Layer 4 of a small transformer language model trained on English Wikipedia (8 layers, counted from 0, width 64). Numbers have three digits each and are written without spaces.
A neuron's activation on a vector x is GELU(weights . x + bias), where the dot is the dot product.

Input weights of the MLP neurons that the questions are about. A number n stands for (n - 500) times 0.0027.
n0 (bias -0.049): 556585324552494561556569407506544498514509462615464657386495447522554581340456556491377508573537603575498500535458380363373444615376580555550371657453500631474531561485512526518496412646437399
n2 (bias -0.088): 480326524433404323516458390550507604655555490516366526372618544510509433445498531492551589486673550643367489528508444329445519528694372382373412656427522701385426494512511572467434457772459472
n5 (bias -0.057): 407600461508351411350558678421551405571675387467551396504461429473369623482423469456405512541554608611419542484552611554519469493405468464400402500562419430496584392471442538419581571485433501
n16 (bias -0.056): 398423422572617541313434527479624535508433383448324606404620535634500358453481448532641436536440642421374475534532430441466407754457356493540593492481518463502498502461455580487571461628582536
n17 (bias -0.109): 500507726473607457575690363370623614470294548520558502462593498594683529379537461418461434550400378562610386504536561465333488715295440537318478528636503458385371494485581567521375453507453567
n29 (bias -0.129): 386495457473609721473385438428568545566453365468420307457588629307506611417450511470632861505451534384408332540414479328587559642539299576432545652453442575523464470359456461664490493350450499
n60 (bias -0.087): 321572649408453503335489444367635531394552533570630392553385395486629441492507564662497352442398534453431552423629633432352673448536709509601553505505592540671427583556451454505532455508589595
n81 (bias -0.073): 461496463550418524432451444478475489461390444502492566569524539572522562588535449553453464539458442523441561414369328476479630598544511473479607631465653477445597509564694454584526528494491541
n90 (bias -0.009): 455617464490715637598502457485581573627343542346413422470614639698522631339450607423592518453518532399388489445521492547671435510479468397475636453637402588445625533434726509362434531428475505
n95 (bias -0.026): 544464548455563494629390508502480398501524425516535413619529602316676506406426519450528470430461610610539430521513421463648398480315708588412623680553452386512400554485468546506498456467513573
n96 (bias -0.040): 567376391332501551409322553533657526446284407429520406515513488462553444651363444637372527578570554560456570558492463471499557537552447363436587570570438598516553524481424658545382593555520429
n99 (bias -0.081): 606343401456577533403626536164525392471603643546635482494428359564466403573507543375537379468334555514414741538663471549581318586578474450503401360542549418575419578584645487405577476547581466
n113 (bias -0.001): 400558492393492968559443460622551363543405637527478611328655504568515534691423318406203440529511479444412514599566406367582492625515385384397585453411370412501383571513348497502495704572597575
n115 (bias -0.011): 636497384569520637394535474305577393382493643488543596598375504258415346623454520604586304522397667537390601616435560517667337382450428428354469623541454575443665452719422625408539471614506408
n117 (bias -0.037): 514544528293422550425414505420533569600476447473450409413576563454413616483594459481585759504383425387457470663487411472498530415554406525539511471269360562443443532332513418631448454507526665
n120 (bias -0.091): 294633362468397586546616323534582501259558577490486315467552488513601503400552524474471582397518464354459600466533760662357643759722414445456362618507492641597420519451514650404421492581666388
n125 (bias -0.143): 466527516533503452413489359513624487603575432359553475416537407543449464547602538479340493517511543667303440537519313486391499656558481497526511713487426479489613420611584456471461464468622473
n129 (bias -0.068): 577412608507461564614589495509536517556555552557480466483499431669544627520360417620556522508436453593407560427354602426622516510531437516560466518683574477657503416526501536421506575514329383
n133 (bias -0.031): 554322548485440493549372427590531427605422573516480254453507676511515533400456403529534497484491434624525489563630515550532477481475387645483563600509523326562543547410331575541566402529469583
n141 (bias -0.084): 538417583494418729489528451595634432492562507416554582373490556404563569507549483610312408407487720515472369446466423482441258664467694591450627564519465246486361634474626594529496604543606386
n151 (bias -0.099): 372777638518473485429521521462762581574472518399402499474451600565705515613477429613370698620629637482570522567547598544514490664617472394544412559503490657428482452409438518327408288471660431
n154 (bias -0.026): 244584580437477454561490353457424465372256548461598367477626544575700458596443464530451513641619641600388383304654437491638549552541177470400552626436342676469561658504450441476667416807464631
n163 (bias -0.088): 418498437587535538524492495414676575537446598515333344465329463564437619395389486465403514533587342653488493528501489747560553648429401386435540662450587492540435427353542445589545620655578490
n165 (bias -0.049): 489476503721463744489284618614592402419556462440459507501499768485466587477476427503573348371534398379538476405479444662566554570556339556594627354631359349627675804398444466553474511496516479
n167 (bias -0.026): 615630501547419334468455477634550546388508524541542458555666449644511582544476580447543650476440606473428592536515419337321566722319382490701626482564483400366540469341514544344498483454571553
n174 (bias -0.037): 474567531588322460431534510444519486556493387541419484367481525600418638399445342375240438506610427491447652507425498580404407540465528554540569383522426477498575431514453474458503525367556503
n177 (bias -0.091): 620672628636536570569377528458527517494573609353535456647428496433624369660474384521338478454406508555497497489385368420408485741511550578452476487452388436400493453473507626605429437617410425
n198 (bias -0.026): 570600492460583615548453414484561474506545428709403427368564484415541435351504428395520559587483574454549393436470390473625578421523433666357432615512491513392499591399354585458499523590404379
n209 (bias -0.062): 584552561437379746575435576613435548689679360615337385535513447459571349483354514511488569490567397359528565530635510457421431364526524509500434434439424495382517439431458480479392565630556546
n240 (bias -0.005): 535489500496454481425501429507497470472415503586520555417544656552517588609439343450456554601316564497468573459612428460528514496508498414517583541453645323555516492425585494524586411554387502
n241 (bias -0.115): 585341543689550484299432587589467457359384668300655277496459447326608622461360381350280472446573579650505586576483474595590320365322591480287313522609337455427487649564497636568592516641598654
n244 (bias -0.080): 490554314536548681569571596463564554593521432471342594634473612501716473592397411571453549518554510567353386664445334532404299440580466495550301764485621397489547635414335432364509553462507592

Each question shows a token from some text and the vector x that enters the MLP there. A number n stands for (n - 500) times 0.0099.

"h": 412356443443748530607556446489474455564459495559403586404363328519688615648687456388552380577580513579622347454353460592432594554589636412570524502456517516440653226386389532614585449424439434
The neuron with the highest activation: n163

"ic": 433497412340656414489658434633438408645455375568461569482402435459498525606504562392593382532628561339732310457381689649421460616675477289436658446433465519510642408332520465546604432455559471
Which neuron fires most, and how strongly? n120, at about 1.7

"k": 558456457347555392359541502601381374623419593609396471417414505368478538596637488370686428633576506554768345440365549495433603446678633424632536421452435437458699331407431506601656506502469429
The neuron with the highest activation: n198

"p": 450378561364588501511496593639266210510394554621546516424443359407544658667651515384543517525576508513601339482379410582458435444634646519576530449518470513488709284349446657692530400488482477
The neuron with the highest activation: n241

"ed": 345371423326552343521628519760418318559442628664550495470365513344466564639542446434604467583657449428642257533499626409549443397620604375619452449527444471457700345521402484635551489450537538
The neuron with the highest activation: n133

"tur": 492363619558558416519367561697407364591567549619518510505397420435430572626662550415559288494757411376605182569347497449520574554536473643535524450465331641395670437457487519512520476483470533
The neuron with the highest activation: n165

"22": 368344528414582470634585525552419388594423625672406807509398517319553575560596471418559500713608474420646260523429467539329535487538584319662487505484473573491569245519501425419546540459487430
Which neuron fires most, and how strongly? n0, at about 1.2

"rit": 414343472364617527522582483831309283501435401552504679473476411467468594600703551310694376560625501497514409510409607493365402499562619445634520481333440557379668437507443500513638403430560516
The neuron with the highest activation: n0

"el": 507374458383507338499533659622566368559246683593600419417428416448348720665658423431557482543623567381528361446540490552418475378562712533600566483511530564440681326371345405588487529483503476
The neuron with the highest activation: n117

"ile ": 405333411296599454405494544532503454670389528612568619414552288384510572601512486402545424610624492363614346529457463545428538547638643491649525474596508472537582186412483577475704525448550432
The three highest activations, in order: n96, n16, n125

"ac": 336327549344583448437635415706341356452345542717482607438509385495538585555693509353605390576631431511666397371481550579433404609633517530545537519408395593409689311416513526525538467513609472
The neuron with the highest activation: n154

". ": 476362481370612507548526532477462404648437501644487596342482318417516587640448465418503339566618484477607261535508592502477570531697715538549543538497456412377542180444528580469627572491554425
The neuron with the highest activation: n113

"rele": 425438475521523339463515619658405379495407511614604697502438353400491518566457553533568399582670501522703259641274488350496600599575595511540590507418473501462659269377524455456608485360610453
The neuron with the highest activation: n167

"cap": 416436533459704365543520520799364388506417500513548638515445472502605587524586561379575292534663486460652276534400475513469523583524469457522563411500382586485693205430477512503652546429521338
The neuron with the highest activation: n90

"ud": 562354539440504487537605497620467402574315543413488579536338368459364562739569563389524469540630527357616262598421578553366555516643667420595552482391534529455748395364465456523473389410625419
Which neuron fires most, and how strongly? n151, at about 1.2

"o": 391479448366541346506520422635281439544375524596493603531383382359512476661646466453570374543606497409621398361434665555463481506711613439531563427567545508641556439274453485614596413376742496
The two highest activations, in order: n60, n120

"sing": 429377534473573445581512565656368418534442534530465591397351453429468463594542476470637419498661576477653179446368481551381612608645580417545636499464398519537744314502415542450721394389475545
The two highest activations, in order: n165, n154

"a ": 474370520393712408575506392510403470558488442620520583488489315527526605518583460427551410595629544419662340459381547556419564545719648523541463507439502462495636095436472453437653458524492510
Which neuron fires most, and how strongly? n198, at about 0.4

"qu": 344460490386601259455425553544556285525436603577529553481235424551493636561718507381605490574691500420662373610437520571420488421627665521514506413596516518434692361262424600483533513475494426
Which neuron fires most, and how strongly? n151, at about 1.5

"f": 400383464417687421494470604528303316550426590488479511383376406433537516705577536380580459488624589445640263506352597572518414464598786480500498493490557547548720292435494588591542401404470508
The two highest activations, in order: n95, n241

"ans": 445311423501681294603485602669435429480470469687402656503437511499526518510458460423533473598706508474742273482365479377398480541643563578593530464406574597488578218359437467533612412563461563
The two highest activations, in order: n2, n0

"-": 483353453391695387570608471490383369604475565611484585483595388462539485656596405365549522598624562399611390425404536574349461491705657427514501481409442470574702212434467525505670390487475382
The neuron with the highest activation: n240

"ast": 403337473433577384565572440692280454602587516674488491578332310420333577640608548376545328429514549422664336380435671588545602487643583372519514437487523494487743370508371567608435486449536550
Which neuron fires most, and how strongly? n5, at about 0.21

"ity ": 513380405281605435382570465598402414582516450624526571441520330410477622646480545318514379547574558483649346438521590574426558528653592432539628450469466444472644172440522564615668463392540572
Which neuron fires most, and how strongly? n5, at about 1.4

"us": 507359435475664483499465488570516327568437390698426584463504351464503475665495516390492428529670487554664342451316483502358433511632667358643554529541507573452695254438382663681443468455509568
The two highest activations, in order: n96, n0

"y": 527283443478583442470447585608520401615344618550448606344466347440403523675611503414570426632533535396590191497478513598521524514706664482549538432557469470549741400405298485588476417483520492
The neuron with the highest activation: n165

"to": 434350450465761459538476476533472379445337515631568547459420467470496465555509492485625418546622499452698200457354442471390655632737658497618572561439452472523650357386407473574603443369505581
Which neuron fires most, and how strongly? n29, at about 2.1

"a": 415409462391613386510580484533428487487399554735425539350366385464537525661527534383551374587584453529731247420477625407436541535680578466568579470529553449442696263356523491647575449452567506
The two highest activations, in order: n17, n240

"m": 416345562335581447491575564668310303599430653676563524479390470371511566580497500407696409537607438551688298523355649441419361436678563491512455385521494456512581417393486565716544453346515575
Which neuron fires most, and how strongly? n133, at about 1.6

"\n\n": 454401575385623529597515544509375418671389459632465590382463335430495573647459446414540373557629426471589303510526625524519518540705709519547537514439450389406559179448517586442619606451539421
Which neuron fires most, and how strongly? n113, at about 2.2

"used ": 496377437346676428487528483485438338574507421628555572422530482398442643624432513354555419633656522452617366575434515415457567589732623506560481477475422507431584115443486538492660480469522556
The neuron with the highest activation: n29

"play": 374368499544612417501489495677307380546494504599505581366340424435452545700743461419561404641648515557617367439338509528350648595560585389535576640474471508463690270440445498432665440450477466
The three highest activations, in order: n125, n81, n2

"Mar": 451445565466674309485636402716485442580411547590490629529439439501552462550600454464638448589561471411585265455411584513377473498585676406466577447483457617484625121349456510586666504421469475
Which neuron fires most, and how strongly? n17, at about 1.1

"ear ": 492403412433618452389485471538443409559484368539592576506447406464541648595569507373558421693621643526667310376428557553336510404652592322645588370502459494527605157499443531512657514517520478
The neuron with the highest activation: n5

"th ": 480272402512694538557493527435294408628495505572574537533521359483481575607614518376542439608529547466524389372451516594325475408574822377681508412419437552557633242564362609447621452519500420
The neuron with the highest activation: n99

"str": 396372393583618433540571572642433467629395512548525657532469337475561516515517501383617340568679525590611219642291548453522657597568539535556586419397460486493593286275441484534625436445515400
The neuron with the highest activation: n16

"se": 396361617455707430466509465570465360519462502562582652599291422401499490672678426445488427557699590456646415450351438471401500631629693456577596497428477437537658229385434546485571582420434458
The neuron with the highest activation: n177

"ri": 536404456455671393498526478667443316543326616564537546498442397444338544754604535470558401504596515377587312503347450479390483422563677495661616465435671436465688378297490654532596438430435562
Which neuron fires most, and how strongly? n240, at about 1.3

"ent": 395307350520529357520550490701438369669439442695469534481374454453449618649660477459589450545606538380575364594436574502438466518610686410603584451427471480387745296369471491592468341431526663
The neuron with the highest activation: n117

"amp": 499395427397530404465645526726413466580461568759467508422383338459449453676515609328534312489610530535681328442489613440470603426580479381571636474536539540466674287372517536526592490371576359
The neuron with the highest activation: n167